Layer 7 of a small transformer language model trained on English Wikipedia (13 layers, counted from 0, width 96).
Take only the direct path to the model's output, skipping the later layers: a vector added to the residual stream pushes a token's score in proportion to its dot product with that token's output vector.

Output vectors of the tokens that the questions are about. A number n stands for n times 0.025.
" it": -14 -8 -10 -5 -16 22 19 15 -14 -24 13 9 26 -17 -3 2 5 6 4 -17 -14 5 0 1 15 -24 24 2 7 22 15 -2 -30 9 -24 26 -15 0 32 10 -9 -13 -7 -6 -13 0 -11 -14 4 3 -7 3 10 -5 0 -21 -4 -13 10 -14 -23 -17 37 13 1 -4 20 39 14 -6 -23 13 1 -1 -9 5 4 -7 12 -14 19 27 -1 9 18 13 -9 15 0 -10 24 -32 -5 -23 19 -17
"ni": -12 33 -7 -13 22 -19 -8 17 -34 1 -15 -10 27 -4 -2 11 6 4 -18 0 -1 6 -4 -11 -13 4 -4 0 16 -2 -21 19 -7 1 12 5 23 -21 29 5 -2 30 -1 -3 12 38 12 12 5 2 -13 -11 18 -3 10 51 34 43 22 3 20 17 11 -5 -3 -4 -1 -18 -5 -17 -24 -18 25 -2 9 -6 -12 6 21 -16 -9 -9 -13 6 9 5 12 -7 17 0 9 -33 8 -16 4 -10
" ceremony": 8 -4 10 29 30 10 28 -14 47 1 -22 -19 -25 -2 -34 3 5 8 24 7 -25 35 -10 -8 -11 -6 19 -6 0 8 -4 -10 -6 0 -19 2 15 9 4 -10 6 11 34 -13 1 -37 18 -39 -12 -38 9 21 -10 -17 5 -39 -16 8 4 -31 -19 25 41 -14 -17 -12 -46 11 18 26 9 -38 -6 -6 -6 4 -19 -20 -34 -2 2 29 17 8 -4 -26 33 9 2 6 25 -20 20 -35 -10 -19
"yard": 0 27 -2 0 -37 24 -12 5 -10 -8 1 25 -13 -4 -29 18 -20 6 7 -16 -6 9 4 19 -4 -31 -6 -11 11 -13 -20 29 -22 -9 4 -23 54 20 15 8 7 -18 -13 11 20 12 30 -5 -7 -19 11 12 -25 -3 7 46 -3 -11 22 -25 -41 38 27 24 -7 1 -12 14 12 39 -21 -8 1 -7 15 2 31 -4 0 4 39 40 -24 3 -30 -27 -6 19 0 22 6 1 -9 -46 -12 -20
")": 0 -21 17 15 -21 -11 -31 7 -20 1 3 -28 8 -28 -19 0 12 28 -9 30 52 -10 -26 10 -9 10 -11 21 12 -20 -3 -10 -27 34 23 5 -22 -26 -4 15 -25 -32 1 13 -12 22 3 18 2 11 8 -23 13 40 4 -11 -2 -23 -29 -9 42 -3 -7 32 12 -7 -3 7 -1 9 12 -38 -26 5 27 -10 -12 -7 8 -12 4 47 -16 -19 -4 -5 1 6 -8 20 4 -9 -1 -21 -18 -34
" to": -11 3 -2 2 -30 4 15 1 -5 -7 18 -11 20 -10 14 -7 20 5 -5 -2 -10 -17 10 20 3 -13 26 -8 16 -5 19 -28 3 -7 2 -20 -9 -23 3 -12 -2 12 -8 23 22 5 -21 7 3 -3 -17 5 -16 -24 -6 -30 19 -1 -2 17 25 6 21 15 -18 2 24 -6 -17 0 4 -5 -24 4 -22 -12 -2 18 8 3 -2 -11 -18 5 -24 13 -21 3 -21 1 5 0 -12 -7 21 -24
"eat": -23 10 7 18 12 24 20 14 -10 -14 6 18 11 2 -6 17 -13 23 -12 -35 3 8 29 11 1 9 19 -3 -13 -2 -24 26 -4 -25 18 40 7 14 17 -10 -11 -23 5 3 27 -28 -12 33 5 11 -11 21 -17 -23 24 23 -1 -4 20 -6 15 -31 6 2 -33 2 -36 23 32 -12 30 42 -28 -9 -9 9 37 -29 -37 16 19 13 15 -31 -13 -7 34 32 -13 -7 4 -19 -15 -10 29 16
"′": 8 8 -3 19 38 -18 11 8 22 -11 -32 -13 18 14 -36 7 3 33 -15 -7 2 -7 6 1 4 -18 7 -18 20 -4 -10 -13 15 -16 -5 -29 11 8 40 -5 8 -19 -6 13 -8 -5 32 -2 -5 -30 14 -33 -4 14 24 -14 3 -19 -37 -31 11 -3 -11 -21 8 -13 -28 31 -27 35 -12 28 -26 1 -14 -1 6 2 23 -30 27 -2 19 5 9 2 -15 7 29 63 19 18 12 -29 -22 -31
"non": -13 22 15 -11 29 16 3 -9 -16 19 -1 -12 28 3 -12 16 -39 28 15 20 -1 -15 15 -2 5 5 -12 14 1 9 -18 10 5 20 16 -10 29 9 28 2 37 20 11 36 -15 14 42 12 -2 -28 -9 -12 -1 -15 19 39 28 31 4 -17 32 1 20 6 -17 -9 9 -25 22 1 2 -15 -12 -2 31 -4 16 -38 4 -8 -1 -4 -13 12 11 -17 15 2 20 -5 -15 -27 16 -35 -2 17
"lem": -31 9 -4 10 2 35 5 -10 1 -1 -6 -10 26 2 13 19 -35 13 2 -11 9 23 2 0 17 -34 -5 -8 10 28 -18 -12 -35 -7 12 -17 -33 36 6 4 3 -23 22 3 20 -22 4 -14 -2 21 4 -2 23 13 14 14 -18 16 13 -17 13 15 13 5 -7 -17 -40 -16 44 16 9 -14 16 -5 -57 -7 -23 1 -7 -31 -6 -24 30 35 -14 23 8 8 6 41 33 -29 2 -28 8 21
"aha": 4 -28 -3 2 26 31 -12 11 3 19 12 20 8 3 -13 4 -3 11 -14 2 -1 19 14 -20 -12 15 20 24 23 -8 -20 4 9 -7 -33 -2 43 -17 -3 -36 -8 -20 24 27 -5 8 22 5 -3 5 -9 -33 -7 -23 24 20 27 31 -35 -23 -32 -15 9 -3 -21 -2 -17 -18 6 7 26 -12 -16 1 -2 -2 27 17 0 -7 25 -1 32 0 -19 1 -2 -12 8 14 4 -17 -2 1 19 -18
" Nomada": 10 27 3 71 24 64 21 -16 47 -13 -33 21 83 63 -60 76 -8 47 27 -11 -60 26 -72 -39 -28 -26 47 48 38 29 -75 85 -30 -85 7 -34 31 54 62 -43 34 -25 54 39 14 -8 56 -29 -29 -73 66 -51 -13 27 49 26 -63 12 -11 -53 6 22 66 -55 -50 -54 -93 38 59 62 -12 14 -62 -59 38 28 7 -34 -25 5 79 55 90 -29 -19 -53 13 51 46 35 60 -51 36 -45 -6 -80
" the": -22 -19 -5 -17 -6 2 19 4 -3 0 9 14 12 -11 12 0 -2 -12 -5 1 -7 5 7 1 9 -12 11 16 14 8 23 0 -17 11 -28 18 -19 -34 -17 3 -20 -5 0 -10 -18 -15 -27 3 12 -5 -10 15 31 -19 -10 -5 -1 -21 14 -14 -8 -3 24 14 17 -12 31 32 -9 -18 -5 5 -2 2 -6 16 -12 3 -13 4 4 4 -16 2 11 13 1 -6 -8 0 -13 0 3 -18 -4 4
"style": 9 26 9 1 18 -7 -2 -35 -15 -32 27 20 28 -3 -45 11 32 46 30 -13 -36 41 -21 4 21 -7 -9 14 7 23 -27 38 -20 7 8 -20 8 -10 7 16 -9 -3 45 45 10 -14 15 -10 -4 4 17 13 -14 10 11 -1 -44 15 2 -44 -4 11 46 -18 -4 -6 -55 1 11 -10 -30 34 -15 -32 -8 1 48 -5 2 24 1 29 -12 -17 -18 2 4 6 1 6 -5 -36 17 -21 -21 -21
" 1959": -19 32 19 19 -7 -9 1 0 26 2 -18 10 21 10 2 10 6 18 24 11 8 -9 14 -3 -15 -17 -2 13 -12 2 -3 -9 -12 -6 -13 8 -2 14 10 -30 13 -32 10 0 -4 -3 -8 9 -10 7 3 -10 -28 -14 6 -5 -21 -14 13 -16 -26 4 14 12 -7 -6 -16 5 28 12 12 -17 -19 1 22 11 0 -36 -15 -15 19 -7 27 -17 -18 0 2 11 -8 41 9 -35 14 -6 6 11
"aut": 24 22 -1 3 20 -31 -3 -9 -4 2 -2 11 -2 -8 -32 10 -11 -10 3 6 -37 15 33 9 -2 25 14 2 28 -19 -15 40 -3 -36 6 17 -40 -22 -5 -25 9 -30 -12 4 12 -7 -4 -19 -3 -8 8 -21 22 -37 21 36 -13 35 15 5 10 -22 17 21 -38 2 -9 27 17 19 -12 41 -11 -6 23 -3 -23 -15 -14 -30 19 35 -3 -14 -1 11 -5 1 -7 26 -5 -10 36 -43 29 -28
" thought": -32 18 -7 12 8 -15 23 0 6 -2 -15 9 31 26 -6 6 12 -8 27 0 -2 7 -8 -11 -7 4 -1 6 18 4 5 14 -28 -22 11 1 9 15 22 -6 12 -6 15 2 15 -25 -4 -16 -1 1 19 4 11 23 6 35 3 18 -18 -7 11 10 23 0 -33 -8 1 25 43 6 18 7 -20 -19 24 -3 11 -10 -19 -4 -16 13 -6 -4 -1 8 -4 9 3 -23 8 7 1 2 -6 -21
"ancy": 25 -1 8 31 27 7 14 5 1 47 -26 -26 -11 33 -19 17 8 -2 6 -25 2 2 -23 -10 -19 4 27 -8 28 -19 -25 1 -42 -12 -15 16 -10 17 8 -53 -6 2 44 -12 23 -8 1 2 -11 -4 12 -40 -30 -16 8 -24 8 -16 -8 -40 -1 23 -8 18 -32 -6 -33 7 4 38 -16 59 -16 -17 12 -5 15 15 -1 -22 29 -36 46 5 -7 -18 2 1 2 -19 40 2 19 -23 43 1
"bul": -18 15 38 -22 -35 21 -8 -11 25 -15 6 25 7 -15 -22 15 2 60 -7 33 10 -20 5 -17 -7 16 1 30 11 38 -25 8 -16 -12 2 -18 25 31 4 -9 3 21 13 6 -11 9 -3 -1 -4 -23 25 -8 -18 11 13 42 -50 41 -17 -15 -8 18 53 11 -15 -3 -20 -2 -6 10 0 3 1 -12 1 -9 -4 22 2 -7 0 9 48 -6 7 -28 9 -14 47 -4 -11 -10 19 -8 20 13
"eth": 6 10 -17 -16 -6 -19 -6 16 5 -2 -30 -30 1 5 -7 5 -37 -7 4 5 -8 28 9 18 -7 -14 10 35 9 -32 -18 12 -15 -11 -24 -3 18 -11 13 1 16 -20 -11 -22 -8 15 6 8 -3 37 -4 11 1 28 20 32 -2 17 -10 -4 -2 -16 53 19 -11 20 -44 23 37 3 -7 40 -22 -9 -20 -6 -10 42 -5 0 19 15 49 -18 -15 17 -15 5 9 20 3 -17 3 -19 -15 23
"\n": -18 1 -13 7 -31 -29 13 -7 14 10 13 -13 3 -14 -15 2 14 15 -4 -12 6 -11 25 -21 12 7 -11 19 -8 8 5 -14 28 16 21 13 12 -10 5 16 -1 -22 15 -19 -9 42 -3 12 1 19 23 -14 30 -30 -8 2 -9 -19 17 16 38 -7 -40 -29 31 6 -24 -8 -6 7 7 11 23 9 -5 -11 16 28 24 6 7 -14 -5 22 -31 -20 -21 9 -12 13 5 30 7 1 -1 19
" an": -23 -28 2 -4 -9 -2 18 3 -7 0 -2 22 20 -7 12 2 -7 -12 -16 6 -8 -11 -8 -10 11 -9 13 -8 13 -3 15 -3 -24 0 -19 19 -8 -14 0 5 12 -18 7 12 0 -3 -6 0 5 -8 -13 20 16 -8 -6 -5 -14 -17 14 -1 -10 -20 34 4 -13 3 9 29 -9 0 0 17 1 -7 6 8 18 21 -13 3 -6 3 -12 -6 -3 16 -5 -5 8 2 -15 -11 19 -1 -9 -3
"atch": 26 -6 15 19 19 27 -16 4 40 25 -3 -8 -11 36 2 15 8 -1 12 31 10 34 -1 5 -12 4 21 -6 21 36 -27 28 31 1 3 -8 6 5 11 -18 -20 8 -2 37 7 -24 -20 46 -5 -9 -6 5 -18 -4 21 -14 8 6 11 -1 4 -15 -1 -16 -41 -30 -16 -5 25 8 -8 -21 11 -7 -25 5 -7 -2 -13 -13 8 36 44 5 -31 6 -2 9 22 9 7 16 6 -15 30 15
"Species": -31 -41 -19 29 -30 39 -16 16 47 -9 -19 2 53 -8 -52 22 -22 -8 31 -5 22 32 31 4 1 -17 -1 69 8 -7 -28 7 -8 -67 11 16 32 -10 23 -17 27 -48 -3 -12 -10 -7 35 -65 -17 -6 35 -29 -22 14 28 44 1 18 25 -18 17 -20 -14 -27 -1 -31 -1 38 29 9 -3 16 -64 -9 5 2 -14 -43 8 2 26 5 26 -14 -33 -3 7 21 38 24 10 -2 19 -27 -54 -25

Each question shows what one neuron of this layer's MLP adds at an activation of 1. A number n stands for n times 0.011.

n53: 6 -24 -10 -35 4 -2 34 13 2 -15 -7 -17 5 17 24 2 20 3 19 -4 -9 3 -4 -36 -6 12 12 5 -22 -11 -52 14 -2 17 -21 1 14 1 27 -4 10 9 -4 -8 -23 -6 4 27 -10 6 2 -18 -17 0 41 3 25 -27 -8 14 -20 -19 9 -2 -3 -4 3 -10 -4 6 -1 6 9 -8 5 13 -16 -16 8 11 -7 -3 -28 5 15 -3 28 -4 -9 -20 -5 -5 5 3 -12 10
Which of these tokens does it push down most? "lem"

n117: 0 -27 11 -16 -2 26 -8 11 -13 -5 3 2 5 -9 -12 12 -16 14 -3 6 -6 -1 19 -14 -17 -9 -20 -20 11 0 -46 -11 -6 -11 22 6 5 7 26 12 -12 17 -14 -21 -8 9 6 17 16 -23 -19 -14 6 1 -8 -26 3 -8 -20 6 3 5 -6 7 17 15 7 -23 -8 -1 -10 -17 12 15 -2 -6 -10 8 7 3 16 -1 29 -5 8 -14 -9 -10 6 9 -22 -2 0 24 -6 -9
Which of these tokens does it push up most? "bul"

n178: 16 -2 -15 -12 5 -8 11 -10 -19 -14 -2 3 -2 -5 14 -9 11 -3 -10 7 11 -11 23 1 -23 10 -17 -19 -21 15 -40 -2 -1 8 5 11 -24 -7 0 -7 -15 13 2 -7 -12 8 3 15 -9 12 8 -6 -16 -19 -8 23 11 13 5 -3 0 -5 5 20 7 -4 -1 3 1 -7 -7 -11 -8 3 -10 -3 -12 -9 22 -7 -1 4 -7 18 -11 10 7 4 -5 -18 -16 3 -5 7 27 6
Which of these tokens does it push up most? "ni"

n15: -9 0 1 -3 0 -12 -10 3 12 -16 13 -2 -15 25 3 -40 -14 11 2 -3 0 -13 -1 9 4 10 6 -6 1 11 64 -18 -1 -11 8 -10 0 2 -8 12 7 12 3 -4 3 2 -24 -18 15 4 -6 2 -5 -6 -18 23 -19 20 16 -2 -14 7 -22 -18 -16 5 -8 12 -3 4 11 9 -4 -4 -5 -14 3 5 -23 14 -3 7 -18 -13 22 2 2 -3 6 7 9 7 -7 -13 -22 -6
Which of these tokens does it push up most? " thought"

n191: 2 13 -7 -6 -9 32 20 0 -1 25 8 12 9 -6 15 -20 12 19 -31 -3 25 5 -26 -2 -12 -12 -15 17 4 5 -3 -1 21 -4 13 -21 7 24 -8 -31 -29 13 -8 -30 -37 5 -9 27 4 -8 -10 -15 -12 20 1 -10 -15 -3 -8 8 -14 16 -19 19 -11 -22 -2 -8 -18 -2 -17 3 19 -10 15 -4 36 -8 -2 -2 -6 6 -6 12 16 -21 -1 7 1 22 6 24 6 17 -16 21
Which of these tokens does it push down most? "aut"

n183: 24 -1 24 10 0 32 -3 -7 -4 -1 -10 -5 -7 -11 -7 -4 5 15 -4 -13 -4 -19 -1 -3 -10 7 -7 -6 10 -2 19 -12 -7 15 -9 6 -13 -5 9 2 -8 16 8 9 -13 7 -11 -1 -32 -15 7 1 -5 3 4 -12 -26 -31 -9 -13 15 -3 -11 8 0 9 -15 -1 -22 5 -3 11 5 -26 -15 -12 -20 13 0 -27 1 -15 3 -4 -17 8 17 -2 10 5 -5 3 14 -2 15 -16
Which of these tokens does it push up most? "ancy"

n93: -15 11 -4 0 -13 -1 14 3 15 -1 5 -5 6 0 10 -27 -2 4 0 -6 -2 24 18 9 1 -8 -20 -4 4 6 -24 -27 -18 12 -13 -7 -11 -10 -7 3 0 -18 12 17 -9 22 -8 -13 -16 -4 -1 -9 -25 -5 14 9 -10 4 -9 12 4 3 0 26 25 0 -8 -35 0 -7 -10 -18 14 -9 -17 15 1 -15 -2 -19 -5 -21 -6 4 2 16 -8 -6 -7 11 -7 -2 10 7 -11 -2
Which two tokens does it push up most, strongest first? "lem", " 1959"

n79: 5 -17 4 7 2 14 -24 10 17 -10 1 -10 16 -5 -15 14 -1 29 -1 -2 -23 -9 0 -8 14 -7 28 25 -17 9 16 -3 -20 -6 -6 -4 11 -16 -7 -1 0 -8 -19 -10 -31 5 10 -25 7 -3 4 15 -11 10 -24 9 4 -13 -1 9 -2 -10 -21 6 11 11 22 -5 -27 -14 -25 -11 -5 -4 0 1 17 18 7 -7 -12 18 -10 -8 7 10 -6 -24 14 14 -14 10 7 15 -3 -36
Which of these tokens does it push up most? "Species"

n3: -18 -10 15 -5 10 14 -9 5 0 2 6 4 18 -22 -3 2 -12 -22 -16 1 -8 -19 10 -22 0 8 -9 -9 3 9 17 -22 -18 7 -4 2 -11 -10 -3 -6 1 5 12 -4 -11 -1 7 2 17 -12 12 5 -11 30 -18 -30 -10 -2 4 -5 -4 -18 0 7 6 15 0 -8 -15 -16 -1 6 -21 7 -9 -15 9 22 4 24 1 12 -2 0 -1 17 2 -11 14 -3 -10 9 3 2 -13 -1
Which of these tokens does it push up most? " an"

n169: 6 0 8 3 -1 -36 7 6 10 -12 4 6 46 17 -20 -25 16 19 -4 -14 -9 -8 6 -34 -3 1 13 2 -16 -1 97 2 -14 5 -4 -26 5 14 10 0 18 -9 8 28 18 9 16 -14 49 -5 7 -17 -5 18 -24 -10 -2 6 -4 1 6 -10 0 -14 -13 9 -12 -1 7 -12 12 3 -34 -30 -3 -13 1 -5 20 -4 3 -3 -42 -3 19 5 14 9 8 10 2 5 27 8 -7 -14
Which of these tokens does it push down most? "atch"

n33: 0 2 3 11 16 10 7 -3 5 -15 -18 11 -15 9 12 -8 -23 -2 -9 13 0 5 -4 8 20 6 12 1 -4 -7 48 7 9 -6 -3 -6 -10 1 -9 0 -1 -25 0 -18 3 -22 -9 14 -34 7 0 14 -21 -6 -16 14 -8 19 15 -3 2 -17 -3 -6 -21 10 -16 16 11 -1 4 -8 -18 -14 -3 17 8 -4 -17 8 -4 -7 -2 -18 -6 -4 -17 13 -15 -5 15 -12 -22 -13 4 18
Which of these tokens does it push up most? "eat"

n39: 20 5 9 11 -20 -34 -11 11 -3 -38 10 6 17 -26 -14 6 22 3 5 -7 -1 22 14 3 -4 3 36 -13 -3 -28 8 -3 -5 15 10 8 -2 -2 7 -2 -1 0 16 -8 19 -15 1 13 -16 -21 -24 -3 -1 -14 -23 15 -6 21 -16 -9 1 8 7 25 -48 -2 -11 10 -18 -7 20 23 8 -24 7 -10 3 -25 -8 -3 -11 2 -5 13 -22 -10 -2 -23 -7 19 3 -15 4 19 4 2
Which of these tokens does it push up most? "aut"

n140: -2 -15 -12 -12 10 4 7 -3 12 -2 -10 2 -2 -3 -9 24 -25 -13 -7 -6 -23 -5 12 15 -5 -12 -6 -1 -15 -13 -47 -6 -20 7 13 -2 -7 23 14 -13 -8 1 -10 -4 -4 8 5 3 10 -10 10 3 2 -9 25 -2 9 -4 0 -4 -13 15 14 -3 7 18 -6 -20 10 -6 -7 -3 -18 21 -22 -29 -5 9 19 10 5 1 4 12 0 2 -7 -2 -2 -10 -24 3 7 -7 -10 -18
Which of these tokens does it push down most? ")"

n102: -26 -4 -3 -9 -4 6 4 -9 -12 -21 0 3 0 -15 8 30 16 5 9 -22 7 -4 30 9 7 4 -3 -27 -8 -2 -20 -19 -9 3 2 3 1 -22 4 -17 -4 -17 5 7 -4 2 2 18 -41 -9 3 -12 1 -6 29 -13 9 0 14 -29 33 20 -14 20 -7 2 -25 18 16 3 0 -3 -11 -5 7 -3 6 -10 9 12 -7 -15 -4 16 6 -9 16 -8 14 -1 9 8 -1 -6 0 9
Which of these tokens does it push down most? "eth"

n129: -1 13 2 6 8 14 6 -10 -1 7 15 -15 -7 8 16 -32 2 7 0 9 9 -20 -9 25 -5 -3 2 -18 10 21 23 9 13 15 -3 5 5 -17 -14 28 11 20 14 14 -2 10 -15 11 1 2 -25 13 -1 -37 -6 -16 -8 -26 -1 -8 14 -3 12 17 9 7 14 -12 -19 1 -6 -31 3 -6 3 13 -26 -12 0 10 -14 -19 -11 0 -12 0 22 8 -2 19 17 -18 -23 24 12 17
Which two tokens does it push up most, strongest first? " to", " the"

n42: -9 12 7 21 14 20 -12 10 -9 -4 2 4 23 11 5 14 -11 -2 -10 -2 -3 -2 10 -14 -15 -9 -17 -20 -11 -8 -7 0 19 24 25 -1 11 38 2 -3 17 26 4 -20 18 2 -9 15 0 -3 -8 -5 -34 -1 13 11 10 -24 -10 9 4 -13 -2 11 -2 35 -11 13 -11 -9 -6 -2 -8 14 -3 5 1 -23 1 -8 4 17 10 -7 -19 5 1 0 -4 -4 -13 -3 -10 20 -6 9
Which of these tokens does it push up most? "eat"

n187: -3 -10 -17 -2 0 2 -7 -20 8 -8 1 30 -11 -3 6 23 -17 -19 -17 17 8 8 6 29 7 -7 42 -9 -3 6 -57 11 -9 7 5 19 -6 15 5 1 0 -3 9 2 -1 5 15 5 -28 -9 -33 -11 3 0 35 11 -4 17 -7 -7 -5 7 -1 4 -28 10 -17 -17 13 0 7 2 15 -3 16 -4 -10 -10 -1 -12 8 -30 22 2 -4 4 -4 2 -7 6 -3 -3 -9 -30 33 13
Which two tokens does it push up most, strongest first? " Nomada", "lem"

n56: 12 -7 17 -10 -1 18 -2 11 -7 -5 -10 7 4 -15 15 11 -12 -3 11 -4 -9 -5 35 0 -22 2 -21 -19 -15 9 -18 -9 -16 0 18 26 6 9 21 -3 0 4 -21 -4 -4 22 -13 0 -18 -16 -7 6 1 -21 -11 -4 6 -9 -6 5 -7 3 5 21 -7 -6 12 -2 5 18 -16 -12 -1 11 -10 -7 -10 -1 22 -6 10 -1 28 -3 5 15 10 -10 -3 15 -5 -2 -4 2 6 -1
Which of these tokens does it push down most? "style"

n68: 2 7 9 -20 -21 15 -3 -5 -15 1 2 5 2 -19 0 3 -12 4 -17 -4 -15 0 27 -6 -13 15 -9 -3 19 0 -35 -5 -21 -14 -8 17 -14 -13 5 -3 -11 -7 -8 -20 5 17 11 -2 8 -18 3 2 -13 -5 -35 24 10 6 -11 13 -5 9 6 16 -18 -3 5 5 4 27 5 7 17 15 -11 6 7 1 -8 -3 14 14 14 -14 7 -4 12 -7 -15 -5 2 0 3 -4 5 -1
Which of these tokens does it push up most? "aut"

n103: 1 5 4 -14 13 22 -4 -19 9 18 -4 23 -31 8 -12 -16 -28 -39 28 5 0 19 10 1 7 -13 27 -1 12 -1 1 7 12 -10 -4 -2 -5 -14 -13 36 2 -1 2 19 -2 -6 1 3 -3 -22 -22 -29 -12 9 -31 5 1 45 -20 13 -1 -24 2 12 -4 13 3 -8 12 2 1 32 14 -34 17 10 -24 -20 -11 15 8 -13 -9 5 13 9 20 18 -2 28 0 -15 10 -33 -14 16
Which of these tokens does it push up most? "aut"

n67: -1 -6 3 5 11 -3 -1 -7 7 -29 7 -7 -6 -14 6 30 0 -15 -2 13 4 18 -4 8 0 2 20 -1 1 16 -22 -3 -23 -11 4 18 -6 -17 8 1 -14 0 8 8 -27 -1 -6 -17 -6 20 9 7 6 11 -1 -14 4 9 23 5 -12 6 31 -1 10 -19 -4 3 15 2 -1 -9 -17 13 2 16 -1 -11 -27 -11 23 15 -11 0 12 -5 -14 28 1 -22 15 8 7 -26 8 2
Which of these tokens does it push down most? "\n"

n58: 7 -28 3 -26 2 11 -3 -7 -10 1 0 13 -11 -9 6 15 -2 26 -7 -4 -7 15 25 0 -15 -9 -6 -11 5 16 -28 -12 -5 5 6 -7 14 8 26 4 6 8 -17 -3 -14 0 6 8 1 -6 -14 4 -10 -9 -15 -1 11 4 -8 -2 1 -10 11 13 13 9 3 -28 -12 17 -13 15 -8 -1 9 -4 -11 6 7 -21 19 -5 33 1 -9 8 -19 -7 2 -16 -22 -7 5 17 14 9
Which of these tokens does it push up most? "bul"

n35: -3 -20 -5 -1 -7 -5 -20 15 2 22 -13 18 2 -5 -16 15 -10 14 5 -2 5 4 11 -6 -5 1 -20 -7 -15 10 -24 -20 -22 10 19 9 11 -1 17 -9 2 4 -22 2 -11 13 17 1 -7 -11 -1 -6 4 -13 11 -7 7 7 -21 -5 -1 2 12 22 0 4 17 -14 -17 9 -1 -13 -6 18 -5 7 3 6 10 -9 17 -11 27 1 16 -2 -10 -2 3 -14 10 -10 2 8 4 -19
Which of these tokens does it push down most? "style"

n110: 10 -9 2 -5 14 1 4 3 -7 14 -6 -13 -24 7 -13 -3 24 0 10 17 25 -12 -14 -12 -17 3 -7 -7 -9 -11 -5 6 18 6 0 13 1 -15 -32 5 18 -3 -11 -23 -22 1 -14 -1 -7 14 11 6 3 19 -11 -15 -9 11 -4 -17 28 -3 4 -12 4 -1 -6 -5 -4 3 -2 1 -7 -12 9 -4 -1 9 15 15 -5 22 -32 4 40 -5 -4 -11 -27 8 2 -12 -3 -21 -7 -11
Which of these tokens does it push up most? ")"

n123: 5 18 -1 -5 -10 -6 3 -2 11 9 -1 9 6 6 14 -16 8 4 -2 28 -5 -28 2 -13 -1 16 -4 -11 -13 -8 32 -20 10 4 13 4 -13 -5 -9 -16 6 -8 12 8 14 1 -15 17 4 -13 -21 -4 9 -11 -14 5 2 -11 36 -6 31 -2 -13 -20 -6 -23 -1 5 -4 7 2 -3 -2 -10 -12 -33 27 -3 7 5 -9 -6 -8 15 -8 -3 3 2 -17 -13 19 27 -10 1 1 8
Which two tokens does it push up most, strongest first? "\n", " to"

n63: -10 12 -6 6 6 -16 5 6 -1 0 0 8 -8 13 -2 -17 1 2 4 7 5 -9 1 0 3 11 16 3 -14 10 60 12 12 11 -2 0 3 -4 -5 1 1 -14 -1 9 5 -4 -10 9 -4 6 4 15 4 14 -29 10 -5 4 -4 3 4 9 -32 -12 -17 -6 5 20 11 2 6 -6 12 -12 4 19 16 -2 2 14 -8 -3 -15 0 -12 10 14 -11 -8 -13 29 6 -4 -10 -10 -30
Which of these tokens does it push up most? " thought"

n2: -16 -9 5 9 18 20 -1 -7 19 18 15 -2 -22 18 -10 5 -2 -39 -16 2 10 13 13 -11 -20 -31 12 -14 21 3 -9 3 -21 7 9 13 -30 -5 -6 8 -10 -4 -6 10 -3 -7 0 16 4 -8 7 10 -11 -15 6 -7 0 17 -3 -7 7 10 0 2 -16 11 12 -1 -3 5 11 -17 -6 4 -6 30 -17 22 1 -18 11 6 6 7 8 11 -1 -2 21 31 3 -2 -3 6 -4 16
Which two tokens does it push up most, strongest first? "atch", "lem"

n22: -4 -13 -5 7 -1 -12 -21 -18 2 -8 0 -8 19 -1 8 5 -22 6 1 -1 -9 15 2 -23 -9 13 -3 22 -8 -23 29 -34 17 24 -4 -12 22 5 37 -11 24 3 -20 3 10 -6 -10 -4 40 20 21 9 11 11 -17 22 -18 -19 -2 -27 13 7 2 -25 0 -9 -15 -5 -7 -18 -13 -17 8 9 6 -9 25 0 10 9 -30 -1 -9 -9 21 13 1 -7 -18 -16 14 25 8 4 -6 -21
Which two tokens does it push up most, strongest first? "\n", " thought"

n19: 6 -15 -11 -5 19 22 -9 5 -21 3 -3 -5 6 -8 -17 -17 -10 7 2 -4 -21 7 15 22 -2 -16 -16 -14 -10 -5 -13 -4 -4 3 3 5 22 19 14 -2 -8 8 -22 -5 -18 14 7 9 4 -4 0 7 -14 6 -35 1 14 -8 -5 -15 -6 12 16 9 -7 12 -7 -33 -19 -1 -8 -6 -3 14 0 0 4 -8 15 -16 36 8 5 5 -11 -4 17 -14 -1 20 -24 -3 -8 17 9 1
Which of these tokens does it push down most? " thought"

n150: -6 29 0 4 -11 21 12 2 2 -13 21 5 8 12 -8 -22 7 5 2 9 -5 9 -4 8 8 -5 13 -1 4 20 34 -2 -11 13 -16 -9 -16 -4 -22 11 12 8 -7 8 -8 23 -22 13 -18 -10 11 6 -26 -9 -16 21 -5 14 10 -1 -3 11 19 5 -4 5 -23 7 -13 -2 6 0 2 -21 -8 21 17 -12 -1 33 -8 -4 -8 -19 1 -9 0 -16 -9 18 -4 -4 4 -7 -17 -17
Which of these tokens does it push up most? "style"

n186: 0 19 -22 -18 26 -1 -24 -20 -13 -22 -13 10 -11 -25 -7 10 1 18 -29 10 -5 -10 -11 -17 0 5 -16 1 -19 -21 9 -6 11 19 24 9 12 2 -11 -15 4 -16 15 -21 -2 36 -4 -21 -9 15 23 -8 6 2 -32 21 -20 -49 -14 -1 -6 18 -2 1 2 -14 19 22 9 20 -23 -5 14 37 13 16 15 13 13 20 5 22 -26 -13 -17 -17 -9 -24 -10 -5 -1 -12 0 29 5 -11
Which of these tokens does it push down most? "atch"

n119: -10 1 -8 2 1 -12 -8 -24 5 -12 1 -24 31 -8 -15 -14 5 -37 -12 7 -6 2 6 -8 -42 -9 6 4 -23 2 38 2 -17 3 14 6 8 -27 -5 -11 -2 -6 0 -14 10 -10 4 6 16 -4 10 2 -4 -21 -26 10 -10 -7 9 -5 4 -11 15 10 14 -20 33 -1 -12 4 -9 9 -4 8 -12 24 2 -2 -5 10 -6 14 1 -9 8 6 -7 -5 -5 20 1 9 18 8 1 8
Which of these tokens does it push up most? " the"

n113: 42 4 -26 -14 26 -28 18 -36 5 -6 6 10 -10 3 -15 -3 -9 -32 -24 25 8 23 -21 -2 -5 -26 14 29 -5 -21 -29 8 3 -8 4 -21 -20 23 -2 -8 -11 -20 -16 -4 -4 -26 37 -25 -11 -5 -1 20 -10 51 -34 17 -23 12 -30 19 -26 -18 -40 -5 23 0 4 -3 -17 6 -2 2 -1 74 24 28 2 3 -18 2 12 -5 -7 -7 12 -16 -26 27 1 -6 -7 -14 25 -7 16 9
Which of these tokens does it push down most? " to"

n7: 18 11 17 1 -2 23 14 -13 2 18 -13 -13 -9 -7 -24 -14 1 11 20 -10 -16 13 2 -11 -26 -16 8 11 -5 -1 -9 -1 3 18 11 -5 -14 7 24 -18 3 -22 9 18 15 15 1 -3 11 -8 -7 10 -15 -13 -8 20 -7 11 7 -13 -2 2 1 4 -20 2 6 -22 15 -15 -6 -10 15 -7 -12 -17 22 -12 16 3 -16 -8 -7 1 -3 -5 -6 -19 24 -38 -20 -3 -19 2 -1 -8
Which two tokens does it push up most, strongest first? "non", "style"